Layer 3 of a small transformer language model trained on English Wikipedia (12 layers, counted from 0, width 128).
A neuron adds its activation times its output weights to the MLP's output. To switch it off is to set its activation to zero at one token and run the rest of the model.

Output weights of the MLP neurons that the questions are about. A number n stands for (n - 500) times 0.00049.
n18: 410 594 626 516 380 446 391 588 430 392 206 556 555 572 668 441 572 390 484 577 454 497 413 608 621 573 447 413 407 494 450 418 558 434 598 422 542 673 510 400 425 424 474 554 698 659 470 340 510 444 544 537 374 482 625 468 517 658 344 490 466 575 330 433 612 517 505 599 562 511 353 364 398 406 513 365 560 606 521 857 437 592 411 368 650 468 580 552 468 441 480 489 611 751 464 575 463 558 503 528 777 549 520 397 573 371 461 534 545 544 518 639 354 599 491 401 407 507 500 526 459 494 531 273 500 415 399 596
n27: 540 538 430 617 429 438 309 394 552 574 362 325 636 522 508 505 469 421 461 484 571 326 630 413 482 552 567 608 348 579 528 587 360 500 490 421 386 505 441 323 515 248 752 595 621 474 626 491 565 434 481 564 636 634 525 376 520 402 479 502 446 466 532 561 583 485 595 529 470 535 568 516 323 648 522 506 489 500 482 467 442 573 489 500 414 568 535 671 618 486 522 440 500 581 598 505 487 388 550 533 599 473 548 658 517 508 502 438 461 524 516 384 378 523 477 618 371 433 521 341 445 519 563 536 551 596 492 496
n31: 471 697 434 628 459 358 456 591 482 655 536 395 509 524 446 495 317 508 569 450 515 417 484 515 541 562 513 377 630 451 545 512 526 655 521 564 495 508 565 433 500 484 476 428 518 425 578 459 483 502 601 503 511 335 515 437 464 550 604 520 471 471 385 600 359 426 502 633 390 413 432 505 510 505 551 463 641 432 631 505 485 395 508 612 489 368 497 378 557 376 498 540 624 539 493 505 516 478 469 629 388 333 318 568 665 457 653 635 554 472 557 457 357 498 451 528 683 477 421 633 442 442 513 460 477 544 556 408
n56: 495 383 606 484 495 740 525 26 333 245 416 700 405 381 489 535 435 457 474 275 696 940 447 519 632 723 823 556 380 57 689 689 381 473 542 250 664 440 697 325 436 621 878 672 632 580 555 469 542 613 583 225 553 555 358 318 800 483 672 283 648 629 418 214 586 420 329 186 575 595 512 740 524 258 767 228 427 687 628 469 543 402 337 506 294 420 358 612 422 242 769 746 534 488 201 391 303 373 539 423 571 632 606 457 528 455 637 565 362 613 224 523 390 312 719 614 573 633 627 769 505 432 505 537 535 390 404 438
n82: 481 500 496 379 549 449 506 478 666 522 591 542 565 576 626 470 457 426 490 528 560 423 427 472 569 551 508 598 426 524 580 550 458 562 407 506 559 385 384 520 484 449 538 615 799 536 587 467 498 498 408 488 633 417 166 668 358 500 567 371 552 417 342 473 519 570 337 568 594 652 437 589 643 361 551 399 387 409 490 398 503 561 515 497 532 597 526 282 675 725 317 435 596 503 588 497 506 497 379 526 477 570 560 339 404 531 486 330 500 495 532 589 473 489 484 440 500 367 394 511 694 432 630 424 525 479 448 551
n115: 372 351 440 361 299 464 607 695 690 435 512 384 450 580 733 462 441 427 228 490 582 284 509 265 407 386 426 413 643 714 558 351 551 515 528 672 364 299 514 280 857 661 484 646 625 736 617 357 435 517 544 699 697 555 369 470 392 525 379 493 355 407 273 495 407 732 575 403 436 709 326 530 411 277 383 674 367 491 511 513 565 489 782 359 460 515 215 357 599 698 417 531 654 424 761 566 603 315 316 749 296 616 574 532 222 640 699 406 449 500 744 444 464 385 569 610 485 528 674 492 664 535 778 535 440 426 561 377
n144: 606 537 566 529 474 454 448 310 425 441 503 571 505 311 540 464 522 419 581 612 713 503 601 448 522 379 491 395 464 433 613 518 579 471 490 338 297 497 549 408 500 372 435 579 628 548 423 407 521 452 419 508 510 586 532 688 609 667 426 462 411 539 622 443 500 342 590 643 525 451 491 465 496 665 631 580 379 631 558 438 611 570 389 379 428 391 398 538 516 452 635 347 498 455 439 520 547 661 560 519 445 495 357 595 465 535 489 615 478 429 410 569 631 424 461 594 510 530 485 505 554 480 360 597 553 493 282 459
n252: 734 468 497 426 692 631 415 699 469 465 536 519 500 608 503 569 313 552 631 476 319 599 524 569 455 674 665 337 450 285 538 459 434 450 455 697 439 604 413 626 276 527 543 609 437 424 527 629 492 574 439 325 697 461 577 328 323 651 467 542 640 401 487 572 562 518 486 580 473 451 375 493 613 522 408 526 419 328 500 395 395 584 592 366 467 448 470 685 339 581 777 361 459 496 180 557 576 417 504 540 526 635 519 531 364 425 500 413 473 488 536 494 411 353 667 519 468 450 632 344 515 456 597 619 368 438 447 675
n268: 505 540 553 511 500 570 466 402 440 534 379 500 657 531 524 493 549 608 505 462 369 488 417 468 314 403 559 591 582 514 425 545 408 435 588 585 336 391 428 490 576 489 382 425 604 641 528 525 463 448 433 558 638 405 518 533 512 395 531 525 468 488 579 544 328 519 418 502 514 471 320 650 613 540 525 463 602 472 489 395 571 479 397 579 396 466 421 411 691 591 452 559 589 319 634 433 429 593 540 423 495 493 378 542 644 680 600 393 524 657 534 566 492 493 409 543 598 529 357 417 486 642 465 448 593 417 550 475
n309: 480 395 523 477 492 450 507 538 513 589 462 449 591 541 457 621 436 663 481 523 424 511 408 349 508 419 481 538 675 518 507 556 449 676 598 616 408 362 497 568 560 601 470 539 500 481 456 506 419 473 595 583 476 565 494 537 435 489 502 433 533 428 625 475 418 421 464 426 433 532 528 596 479 521 445 562 682 519 471 374 447 545 525 503 432 393 466 546 460 478 551 320 583 320 593 515 534 569 433 641 517 382 452 575 428 363 686 529 542 598 529 362 442 532 381 519 411 346 493 430 524 542 515 612 557 452 535 414
n337: 411 324 465 432 511 517 471 347 540 477 490 597 595 422 472 514 550 593 415 602 525 500 489 596 620 509 447 500 500 416 635 630 483 567 624 637 414 339 522 357 500 486 628 405 720 458 478 447 522 472 350 610 563 513 593 565 394 531 588 548 611 608 414 411 375 656 465 344 466 493 546 489 494 388 555 471 596 642 469 648 320 559 348 537 380 605 583 473 620 459 566 553 520 566 346 516 497 623 485 438 588 382 457 480 578 605 578 479 405 445 521 522 362 452 332 393 459 439 402 502 567 421 563 435 567 562 611 369
n342: 296 480 474 627 389 522 483 784 489 475 287 344 646 437 584 568 304 540 500 366 516 449 618 368 500 452 465 271 577 443 659 601 632 703 614 716 688 483 603 510 620 486 637 557 561 500 429 479 520 443 576 486 521 497 449 343 268 372 354 494 401 554 558 744 391 384 629 460 412 462 410 668 359 581 532 395 570 474 563 350 494 389 507 662 374 473 480 412 416 334 438 524 472 373 549 614 436 408 470 428 357 435 539 618 609 420 675 565 519 685 487 500 479 455 353 523 591 252 585 617 549 677 348 589 485 616 725 491
n410: 571 549 511 343 483 498 492 432 491 420 542 513 534 447 576 455 543 590 416 393 539 451 527 470 715 467 536 475 446 490 373 441 391 463 500 459 493 367 481 430 525 494 560 584 329 467 459 526 526 612 514 454 476 601 514 509 592 416 504 570 418 475 552 539 532 549 505 557 566 537 450 428 495 585 470 513 557 595 442 424 480 505 453 571 482 592 516 532 544 442 496 518 418 366 510 518 455 543 591 500 440 531 463 600 429 574 469 462 471 560 543 551 543 513 481 649 557 593 599 493 546 539 417 602 485 409 431 382
n421: 471 470 430 525 609 539 450 561 587 610 390 393 434 631 612 505 526 410 413 586 540 348 442 392 428 537 452 507 452 673 513 588 524 578 490 580 446 490 539 551 505 588 515 469 569 479 493 477 451 570 484 595 428 267 448 665 378 443 450 532 435 492 487 514 443 618 379 445 368 562 218 633 329 639 512 496 619 434 451 530 540 486 423 525 435 537 471 452 614 540 266 631 577 389 549 530 503 483 598 412 550 542 497 423 529 474 679 379 632 507 518 583 281 467 383 415 462 512 502 557 607 489 565 447 557 519 535 475
n432: 456 507 527 631 463 565 465 528 478 473 544 606 540 527 622 511 471 564 418 473 552 552 571 505 373 493 468 450 545 647 579 347 382 415 402 574 486 572 363 498 450 671 472 489 411 610 491 587 502 562 503 518 351 537 439 248 412 531 585 659 363 562 434 469 373 539 634 487 479 458 468 473 538 443 476 530 528 416 571 580 641 586 510 500 384 515 487 495 486 638 443 576 521 468 513 597 500 589 522 573 457 523 405 547 498 372 566 386 507 511 413 440 557 588 502 451 502 454 388 744 498 541 515 398 324 574 349 500
n487: 391 405 587 538 588 586 430 472 573 548 553 817 428 522 341 517 528 429 392 596 439 615 554 293 652 539 403 477 266 659 509 613 457 474 582 582 326 383 581 777 372 460 234 375 553 460 422 648 532 641 441 497 523 399 407 641 479 375 609 431 453 480 523 289 566 545 486 480 503 491 471 604 607 512 320 541 441 329 565 421 518 579 301 656 329 551 545 538 592 611 447 558 458 354 454 386 682 654 553 500 645 479 503 485 379 500 452 420 634 511 595 408 397 445 548 469 540 311 617 420 566 500 526 381 561 538 676 639

Each question names a token from some text and the token that comes next. It shows the activations a of the neurons there, in the order above. A number n stands for (n - 500) times 0.0028.

Then comes g, the gradient of the next token's log-probability with respect to the MLP's output, scaled to length 1. A neuron's effect is roughly proportional to its activation times (output weights . g). A number n stands for (n - 500) times 0.00076.

" around", then " with"
a: 567 463 445 474 439 470 511 446 512 447 773 482 632 638 469 440
g: 502 610 575 511 336 499 445 590 372 488 339 826 603 491 640 489 496 356 419 245 300 496 450 699 537 404 599 578 616 581 572 382 756 627 629 504 461 594 374 512 448 548 598 474 336 328 506 631 362 319 424 684 683 750 779 454 393 673 348 372 572 578 388 535 388 590 472 517 497 574 422 460 368 642 343 528 534 511 629 417 459 607 508 628 329 334 451 465 600 620 559 284 558 618 653 452 497 531 522 364 442 393 703 305 468 549 570 362 640 409 512 326 473 508 292 569 359 573 425 504 450 438 460 425 556 437 551 687
Switching off which neuron hurts the next token most? n337

",", then " C"
a: 495 711 441 439 443 490 452 488 439 451 439 440 583 549 441 644
g: 623 542 327 600 439 473 691 615 397 638 391 451 651 483 628 514 497 669 389 477 494 365 674 442 325 556 670 405 449 341 528 398 268 487 388 610 583 387 696 528 458 451 510 535 685 523 651 565 482 290 515 469 398 569 568 489 474 568 393 249 548 604 398 309 522 342 468 517 347 380 288 427 412 587 648 369 609 503 559 574 327 415 464 299 502 653 451 418 214 408 576 348 642 481 591 692 532 467 669 695 577 556 340 411 393 647 490 571 461 446 688 413 564 616 707 513 432 348 568 577 599 704 674 671 515 544 449 339
Switching off which neuron hurts the next token most? n27

" he", then "alth"
a: 578 462 470 459 444 474 475 441 453 446 444 465 665 440 579 450
g: 653 331 591 622 512 524 370 486 656 593 350 420 707 390 594 488 459 458 356 576 672 323 388 387 537 590 522 771 516 531 624 521 484 348 286 467 399 488 487 561 484 522 619 430 575 558 423 486 414 308 514 271 567 514 549 353 674 398 392 380 216 645 497 401 499 331 602 552 345 546 474 347 585 333 711 605 534 563 520 527 729 390 493 646 384 451 446 209 607 441 415 591 563 747 483 543 429 367 484 479 794 523 602 527 431 634 583 462 544 409 575 406 449 532 467 624 377 313 671 639 487 376 477 649 433 545 731 544
Switching off which neuron hurts the next token most? n252

" recorded", then " song"
a: 593 443 440 488 440 478 453 442 441 451 578 440 637 474 461 443
g: 544 518 384 484 620 438 515 512 777 440 514 346 306 405 543 523 413 520 572 338 383 293 505 418 584 575 463 285 437 453 422 691 487 464 624 469 580 462 593 366 329 144 524 593 520 607 599 352 583 549 557 392 658 450 477 483 566 479 415 393 504 495 659 451 550 561 528 741 497 382 462 365 574 440 463 640 511 520 408 385 516 597 556 576 777 388 344 602 403 386 649 505 410 386 281 558 212 624 718 665 628 613 583 591 586 648 373 678 334 265 696 413 636 554 391 506 359 433 536 501 521 580 548 560 669 609 582 380
Which two neurons, each switched off alone, lower its probability most, in order? n410, n432

" (", then "4"
a: 518 439 470 487 443 445 490 517 472 479 467 463 576 636 439 844
g: 557 667 423 680 521 444 387 690 468 499 364 497 561 586 558 466 482 454 596 477 322 612 522 739 307 555 559 325 716 495 355 428 603 577 483 385 518 417 480 321 640 438 355 497 598 581 669 439 182 241 460 339 595 543 325 355 467 492 240 610 545 711 457 439 491 599 440 479 312 723 401 627 363 491 423 512 412 531 525 477 782 360 437 545 450 430 399 544 386 399 654 532 575 628 473 509 571 513 477 452 543 186 587 670 527 275 659 532 580 426 564 535 439 331 476 708 539 508 437 605 542 643 517 661 583 599 501 587
Which neuron, switched off, raises the next token's probability most? n487

"s", then "'"
a: 528 451 485 445 439 493 452 481 458 482 456 439 676 439 549 441
g: 265 673 250 467 491 551 552 609 368 359 384 503 442 720 406 513 383 728 477 555 541 602 566 528 214 510 519 525 592 601 592 507 504 668 719 462 425 449 447 388 484 413 668 511 455 504 491 549 603 470 432 379 604 295 405 300 737 497 498 665 600 492 484 552 576 472 763 372 722 286 616 575 332 573 568 519 500 375 421 528 507 410 460 528 361 421 621 532 564 388 460 559 363 509 483 378 424 465 649 333 686 311 610 676 319 366 453 514 414 716 349 390 712 429 337 567 474 603 681 401 448 508 622 481 681 408 515 575
Switching off which neuron hurts the next token most? n82

"art", then "ley"
a: 639 446 704 452 451 475 488 484 484 479 473 440 619 454 486 440
g: 695 290 533 477 548 402 594 300 472 502 445 478 670 500 344 610 485 570 428 523 413 445 499 355 571 547 454 419 484 507 447 285 744 561 390 551 539 496 511 681 518 299 413 369 758 466 580 393 560 335 514 558 425 458 650 389 462 585 412 488 557 484 386 483 722 520 548 551 288 511 357 478 464 338 418 713 466 574 388 427 778 592 512 577 538 429 412 326 400 460 651 401 404 487 542 411 535 621 483 611 561 453 522 718 358 517 313 485 706 372 464 434 545 742 489 250 535 691 490 788 705 505 341 507 454 688 725 399
Switching off which neuron hurts the next token most? n56

" I", then "vers"
a: 453 468 446 439 478 485 461 440 496 479 480 453 679 457 529 448
g: 500 427 489 569 594 311 351 470 423 502 572 485 549 571 542 477 734 439 321 485 430 286 420 451 437 468 629 354 567 337 539 466 402 724 408 370 539 440 673 507 388 687 330 514 494 512 544 496 508 575 350 527 372 717 452 487 676 367 474 262 510 790 417 617 289 547 520 443 826 392 441 372 591 542 532 489 546 499 596 299 597 423 652 723 503 606 547 611 535 493 507 427 514 397 751 513 530 592 411 517 335 509 531 678 668 428 662 582 303 498 487 391 493 556 292 371 407 483 491 547 746 654 589 477 584 265 330 542
Switching off which neuron hurts the next token most? n410

"and", then "m"
a: 637 458 536 439 439 494 464 482 487 447 450 447 578 445 463 442
g: 563 358 400 354 491 275 419 303 544 599 527 460 532 439 546 399 646 628 420 507 481 569 578 369 516 643 480 660 600 758 355 244 421 466 372 460 470 579 576 589 390 648 534 792 422 650 267 289 528 399 407 484 505 511 450 452 611 571 786 412 431 547 335 356 606 757 372 388 593 400 535 461 446 470 520 505 352 564 724 461 411 409 524 660 597 653 470 714 573 381 322 474 766 459 377 422 502 332 426 701 508 518 372 528 406 522 533 261 501 621 567 559 621 458 596 598 549 505 569 557 620 652 446 396 546 478 340 474
Which two neurons, each switched off alone, lower its probability most, in order? n342, n410

" Stud", then "ier"
a: 473 443 498 440 454 467 446 441 456 445 452 471 579 459 439 441
g: 603 676 530 483 768 382 531 559 457 396 449 627 663 502 397 632 487 452 487 267 497 391 644 616 457 519 732 557 457 274 705 184 618 487 437 487 446 420 568 416 354 331 609 355 291 623 496 484 452 450 402 561 579 559 634 542 614 647 713 338 487 489 440 471 535 504 487 558 704 470 392 481 558 619 351 769 544 546 339 680 508 692 529 370 535 423 544 517 600 561 294 497 450 484 500 491 498 706 336 377 589 587 580 685 340 505 370 607 326 516 400 285 514 728 657 475 463 488 406 461 515 458 427 355 276 469 485 400
Which neuron, switched off, raises the next token's probability most? n252

"all", then "ing"
a: 764 458 565 439 441 496 460 477 485 442 442 604 582 465 447 440
g: 347 435 764 611 563 351 524 478 566 674 264 320 692 421 352 334 520 445 421 510 402 509 663 633 323 453 509 514 663 459 593 393 547 635 394 540 371 478 434 764 510 420 653 625 486 692 348 479 398 382 389 664 408 493 568 554 481 489 436 533 623 619 385 500 528 625 557 554 252 522 502 439 419 743 505 466 279 559 277 370 465 560 366 311 430 468 600 617 655 710 381 454 725 303 522 600 400 406 477 593 570 710 468 618 433 516 439 572 481 358 552 497 543 316 604 607 660 536 411 553 531 395 551 275 386 627 578 568
Which two neurons, each switched off alone, lower its probability most, in order? n56, n18

"28", then ")"
a: 597 441 441 439 443 441 445 447 439 611 457 589 597 455 441 467
g: 400 518 584 411 619 246 659 434 524 544 435 572 515 451 498 483 344 419 506 373 478 564 438 639 571 564 577 525 471 495 459 522 398 534 450 540 357 347 424 443 662 620 528 481 639 502 224 581 442 774 540 644 544 658 577 389 268 646 421 513 773 396 658 477 411 365 548 353 490 577 528 659 399 547 367 628 562 321 610 617 437 464 631 507 565 501 309 449 434 493 499 526 409 706 205 300 456 725 585 696 536 239 647 461 575 306 734 445 484 658 697 429 286 395 581 555 529 403 582 615 466 454 463 479 591 434 362 430
Switching off which neuron hurts the next token most? n309

" re", then "ach"
a: 535 511 447 459 495 478 443 445 442 467 449 465 660 629 500 478
g: 500 662 633 316 678 571 510 604 451 586 381 388 329 559 321 474 530 526 620 437 349 515 505 289 593 312 589 467 587 292 392 460 602 362 456 520 456 228 502 286 668 448 575 359 601 370 546 512 424 346 702 608 607 529 483 682 414 579 373 375 500 807 646 463 574 507 632 428 499 442 621 494 611 530 724 482 541 660 477 404 411 488 578 226 401 427 596 569 470 528 573 603 712 391 529 563 463 562 487 562 480 321 698 628 389 399 450 564 631 489 555 597 581 267 622 821 404 359 361 457 501 440 400 471 575 438 374 516
Which neuron, switched off, raises the next token's probability most? n421

" C", then "op"
a: 496 483 459 465 439 474 440 469 704 482 465 469 643 453 499 506
g: 449 453 423 595 438 263 516 333 624 583 659 507 614 714 681 526 692 334 313 572 591 404 430 533 236 688 552 493 577 465 428 494 453 387 648 302 523 444 475 688 306 547 634 450 559 658 546 462 350 391 370 439 436 638 543 579 396 503 535 480 467 298 525 652 304 493 481 795 591 588 681 666 445 408 372 378 535 638 384 661 808 352 459 304 391 677 520 570 541 524 431 429 583 340 465 441 478 526 617 304 320 488 396 597 318 515 557 501 495 406 486 316 489 514 473 588 449 476 672 657 561 690 539 484 546 480 417 525
Switching off which neuron hurts the next token most? n268

" d", then "ot"
a: 738 439 439 445 477 477 440 555 458 444 454 449 660 486 460 450
g: 422 304 473 526 483 597 512 331 449 583 528 435 345 428 519 515 675 455 737 534 492 579 245 298 480 327 402 496 524 500 633 537 319 506 814 792 451 521 437 561 796 520 516 545 666 375 424 568 316 451 586 574 380 331 472 528 402 623 368 350 450 680 493 406 422 419 445 737 410 614 415 344 643 566 532 496 604 549 514 463 493 547 537 386 369 556 447 620 525 640 442 475 596 478 500 484 431 492 437 519 377 325 381 427 410 501 590 516 488 509 566 865 435 436 717 438 348 619 629 604 641 546 614 724 482 258 386 433
Which neuron, switched off, raises the next token's probability most? n309

" t", then "und"
a: 517 480 439 439 440 465 440 573 520 454 452 441 612 462 442 439
g: 568 608 421 524 427 561 474 625 278 488 523 637 500 338 572 504 436 636 557 270 482 513 619 602 635 693 602 377 472 508 561 546 507 490 359 551 287 353 563 613 509 546 437 533 297 791 523 632 429 587 579 471 479 274 488 463 491 502 635 571 473 514 684 455 342 493 549 607 602 413 549 552 428 331 632 744 721 534 430 625 509 645 517 563 646 420 426 391 385 436 439 549 454 636 484 692 607 530 636 328 377 464 443 485 403 645 405 578 488 732 396 260 414 437 464 584 488 468 527 672 293 322 579 488 258 309 367 164
Switching off which neuron hurts the next token most? n410

"ect", then "ional"
a: 481 464 557 461 440 484 457 448 478 454 452 444 573 439 440 446
g: 555 650 456 612 522 493 464 572 477 608 296 390 495 693 724 444 429 395 360 451 471 542 501 603 391 554 453 549 454 503 472 297 679 334 467 499 521 649 502 464 420 533 556 370 646 317 478 420 625 428 471 426 563 426 447 671 340 417 468 461 525 200 642 545 503 220 354 423 456 499 554 574 669 402 894 763 455 366 374 442 122 483 491 632 521 487 586 522 448 389 453 574 721 549 462 448 600 518 422 652 372 331 585 494 452 566 571 644 502 500 656 633 359 636 428 443 587 621 665 300 564 685 428 469 581 548 474 491
Switching off which neuron hurts the next token most? n432

"er", then "\""
a: 703 439 575 459 457 490 461 447 440 453 479 593 644 448 454 441
g: 466 606 557 578 555 469 245 625 509 626 500 567 503 506 636 657 372 462 373 452 614 601 490 481 559 363 507 240 520 397 378 607 403 450 487 534 495 678 497 631 638 535 538 492 478 522 339 337 371 705 697 216 431 468 515 382 518 528 326 439 521 484 484 490 693 410 461 512 624 264 271 633 547 539 674 396 457 324 578 476 502 480 345 574 629 348 351 554 703 387 370 391 672 397 465 431 453 403 745 743 622 742 414 419 627 589 537 524 536 318 777 486 394 534 546 480 497 559 630 577 446 575 546 250 370 408 559 584
Switching off which neuron hurts the next token most? n18

"oll", then "en"
a: 675 452 494 461 559 460 462 459 459 462 479 482 493 451 473 458
g: 494 765 412 621 495 289 451 413 357 419 680 476 509 690 376 566 436 490 621 362 622 613 182 417 242 442 627 579 413 414 476 330 547 654 477 495 645 697 510 467 521 596 535 518 551 546 488 426 348 518 493 662 282 558 423 485 398 472 302 496 435 647 527 538 445 345 646 460 651 466 450 319 481 483 399 495 435 585 522 474 670 594 751 419 434 589 404 604 823 445 495 433 764 484 587 681 362 371 342 465 324 448 540 614 377 613 434 615 501 594 409 580 494 403 654 556 503 600 559 574 296 527 731 524 367 424 390 441
Switching off which neuron hurts the next token most? n487

" the", then " use"
a: 442 487 440 465 442 449 439 445 800 479 467 491 584 472 469 440
g: 521 439 522 602 416 286 392 493 436 490 535 467 449 693 347 253 495 479 520 476 521 651 458 453 381 694 667 599 683 596 285 334 457 438 481 433 397 698 456 415 517 594 514 616 586 338 678 614 499 577 501 593 675 480 430 352 678 544 490 252 520 448 273 424 390 528 495 411 436 616 467 454 626 657 511 456 720 589 377 378 375 645 511 591 286 432 192 653 452 657 485 583 578 324 604 575 332 504 630 449 566 703 469 508 462 447 664 322 492 464 569 609 254 281 648 590 525 393 526 622 419 516 527 548 695 427 633 551
Switching off which neuron hurts the next token most? n268

"L", then "D"
a: 599 476 587 445 440 461 479 440 617 453 473 975 652 487 904 456
g: 499 511 417 335 442 446 475 426 574 601 527 482 635 407 615 284 400 505 521 327 434 436 676 560 510 582 478 395 412 490 746 627 547 396 402 337 507 481 319 531 468 595 257 385 238 559 480 414 388 566 580 613 597 602 437 496 570 515 559 576 368 367 626 545 747 293 668 576 514 657 548 758 534 605 525 642 690 557 440 535 452 529 650 397 774 525 602 401 574 577 299 613 476 650 577 582 454 383 614 463 759 593 567 388 527 632 484 456 446 355 517 304 540 450 472 471 533 627 392 374 231 379 441 467 325 569 536 189
Which neuron, switched off, raises the next token's probability most? n342

"att", then ";"
a: 497 476 727 444 441 475 486 466 447 461 443 441 591 459 442 439
g: 487 697 237 532 528 489 464 527 710 624 351 244 520 378 578 403 493 538 464 452 406 409 767 566 758 617 606 540 611 517 576 290 431 451 521 642 445 469 637 296 513 380 774 538 412 413 496 483 555 492 620 464 462 525 601 395 639 564 625 343 472 357 561 641 480 326 645 732 694 617 646 465 407 579 330 585 386 530 446 505 544 343 352 619 339 601 428 558 388 490 572 511 434 597 549 540 667 555 517 326 548 550 564 526 474 357 531 519 427 513 334 505 549 430 90 449 374 472 643 360 371 552 348 606 561 457 614 378
Which neuron, switched off, raises the next token's probability most? n342

" on", then " lead"
a: 471 441 449 457 439 490 445 467 442 459 538 458 622 476 443 447
g: 610 605 366 598 290 315 435 554 584 399 514 563 530 418 534 553 546 552 481 293 503 423 343 826 315 732 394 623 580 458 427 402 367 602 290 545 362 381 300 451 591 317 522 592 402 418 617 505 345 440 530 349 539 340 463 349 479 458 577 366 610 623 583 482 568 588 631 399 544 607 322 542 495 545 501 594 333 577 503 317 483 692 488 627 665 302 533 602 523 468 667 462 363 562 597 342 498 579 570 570 464 410 593 836 531 526 632 526 457 404 551 394 507 546 622 682 364 421 669 546 428 553 469 790 669 349 357 482
Which neuron, switched off, raises the next token's probability most? n27

"ts", then " after"
a: 596 439 450 456 545 485 440 443 446 439 901 440 601 498 463 474
g: 468 466 516 297 602 323 513 448 248 471 424 544 605 482 351 640 502 507 370 434 296 499 368 530 300 439 512 624 635 478 470 583 637 625 712 248 463 424 534 504 471 545 461 245 644 415 487 690 605 682 590 684 380 629 458 634 673 641 362 534 660 614 511 470 472 695 501 528 581 641 430 400 251 399 467 589 397 495 580 521 491 441 415 438 501 433 333 506 368 583 549 407 628 676 447 431 508 457 619 343 417 526 663 337 340 366 515 456 605 541 475 601 481 355 311 519 367 402 568 890 745 610 489 525 569 521 610 505
Switching off which neuron hurts the next token most? n337

"ap", then "ted"
a: 441 485 619 485 454 495 472 458 501 474 448 460 601 448 466 490
g: 662 359 502 712 424 523 475 563 759 442 389 684 589 681 431 535 419 614 424 501 396 570 452 565 612 576 385 811 606 240 436 621 558 299 816 519 646 373 400 560 438 530 524 627 493 596 640 363 445 337 396 410 706 618 567 457 389 486 286 418 500 374 634 447 600 466 467 616 509 649 541 531 639 442 493 408 414 486 456 445 435 406 470 412 661 516 735 284 591 215 481 373 573 567 587 536 381 681 456 394 366 443 441 378 653 375 447 458 388 466 457 482 483 598 560 603 547 376 485 370 479 559 192 613 596 501 541 419
Switching off which neuron hurts the next token most? n421

"ing", then " over"
a: 602 443 442 458 446 493 467 454 450 446 740 439 633 447 457 475
g: 479 471 554 461 397 789 408 384 365 446 496 354 588 557 447 267 472 455 440 666 611 307 592 686 344 456 633 396 579 544 400 478 720 642 648 541 493 693 651 609 518 492 495 308 809 434 440 488 547 619 453 696 467 415 275 547 559 493 552 602 554 598 621 393 487 345 379 483 374 640 622 520 605 395 454 577 385 549 491 470 413 522 606 136 625 423 390 560 579 389 625 569 632 399 381 478 583 499 254 420 297 623 289 560 368 481 407 387 641 341 486 552 596 626 624 456 577 695 465 535 437 565 573 375 480 383 425 603
Which neuron, switched off, raises the next token's probability most? n410

"alth", then ","
a: 510 475 568 454 443 485 454 466 446 448 480 503 555 471 490 470
g: 441 508 718 457 383 581 404 554 565 513 708 484 569 327 254 341 644 650 597 634 535 710 647 592 467 693 640 586 539 425 396 612 427 291 530 279 648 365 555 398 401 498 373 583 443 611 445 582 693 726 526 493 670 739 546 386 431 420 338 392 547 320 425 443 493 448 431 535 544 318 305 520 352 605 498 710 555 520 358 675 461 435 527 480 397 424 406 573 243 357 511 357 587 439 734 516 616 500 597 447 500 457 587 346 608 468 577 607 540 586 688 504 572 543 358 364 291 626 498 475 453 386 418 590 492 291 554 443
Switching off which neuron hurts the next token most? n82

" has", then " been"
a: 568 446 443 469 440 475 445 440 468 456 444 440 671 590 622 439
g: 570 386 750 216 457 474 657 407 366 475 561 330 421 402 502 33 342 370 561 467 363 336 632 252 445 622 384 599 438 532 519 558 467 523 538 645 464 463 283 506 593 538 439 444 321 593 449 552 597 655 456 701 305 466 462 597 433 466 645 479 597 354 749 562 498 436 524 513 752 641 510 596 593 347 627 588 401 538 304 563 474 553 669 447 481 416 646 550 448 641 525 627 286 534 589 505 648 390 587 603 368 455 564 560 512 690 521 617 569 591 392 318 485 544 495 506 473 555 499 521 435 468 619 506 493 494 639 294
Switching off which neuron hurts the next token most? n410

" st", then "ages"
a: 499 472 454 453 442 441 475 450 563 440 444 452 654 444 448 441
g: 555 589 630 533 435 644 470 515 692 565 604 386 667 542 404 460 743 565 758 490 522 552 304 324 502 498 393 455 510 383 590 428 500 564 298 405 523 556 356 462 429 553 408 369 369 779 746 665 701 303 266 389 704 558 435 420 409 575 552 516 642 412 484 468 436 498 588 684 568 394 340 423 706 545 375 450 497 595 647 699 382 497 541 462 230 567 478 307 569 454 277 425 478 577 476 536 435 418 406 485 519 658 556 436 471 404 572 498 640 488 507 548 412 508 618 216 446 409 595 540 523 478 515 567 590 623 528 166
Which neuron, switched off, raises the next token's probability most? n410

" G", then "E"
a: 475 481 480 440 439 485 450 515 850 480 442 460 589 441 686 439
g: 501 458 567 525 492 404 834 438 524 445 454 471 386 375 602 342 359 524 552 529 380 543 467 581 545 586 361 563 655 627 667 738 621 181 456 495 519 419 398 659 526 541 347 412 428 422 435 674 424 273 508 197 456 316 637 651 530 508 483 350 537 464 600 500 548 480 437 560 422 547 378 733 478 455 209 337 823 603 786 574 485 385 526 497 494 678 450 441 466 465 666 505 531 575 448 498 529 436 616 372 547 432 512 612 560 521 380 553 664 350 568 606 350 683 485 388 456 645 588 467 534 523 345 610 574 386 406 360
Which neuron, switched off, raises the next token's probability most? n432

"k", then " T"
a: 505 445 470 448 446 499 457 446 442 444 455 554 629 449 439 453
g: 449 461 415 426 372 645 572 546 403 409 430 502 573 447 487 618 624 460 542 440 486 500 436 412 502 665 412 501 692 539 363 373 410 594 650 401 780 598 652 512 493 644 592 685 566 563 630 501 522 546 425 362 603 683 434 427 674 628 374 305 650 330 811 582 419 364 528 667 524 422 505 494 293 519 502 191 447 406 684 415 382 210 500 671 400 484 464 483 285 515 571 330 611 410 501 512 447 655 478 554 516 456 532 503 522 449 542 364 372 664 438 512 717 437 425 341 441 283 579 402 643 563 401 556 781 524 318 549
Which neuron, switched off, raises the next token's probability most? n56

" L", then "or"
a: 479 460 506 445 446 459 461 475 472 484 497 451 628 440 491 443
g: 639 556 523 537 814 522 432 553 629 573 347 522 301 448 602 505 431 356 488 551 574 423 564 656 408 413 642 591 359 503 537 488 368 571 566 332 689 491 552 485 261 386 464 597 561 754 544 446 282 370 434 470 331 677 371 468 566 465 483 618 594 511 345 585 433 551 539 660 539 524 657 523 571 533 291 342 675 393 557 451 527 354 484 511 304 616 700 644 535 404 511 627 294 481 466 310 428 778 355 447 549 718 523 714 512 513 416 364 439 319 369 577 640 681 340 602 493 503 448 520 654 482 276 405 420 500 367 517
Switching off which neuron hurts the next token most? n115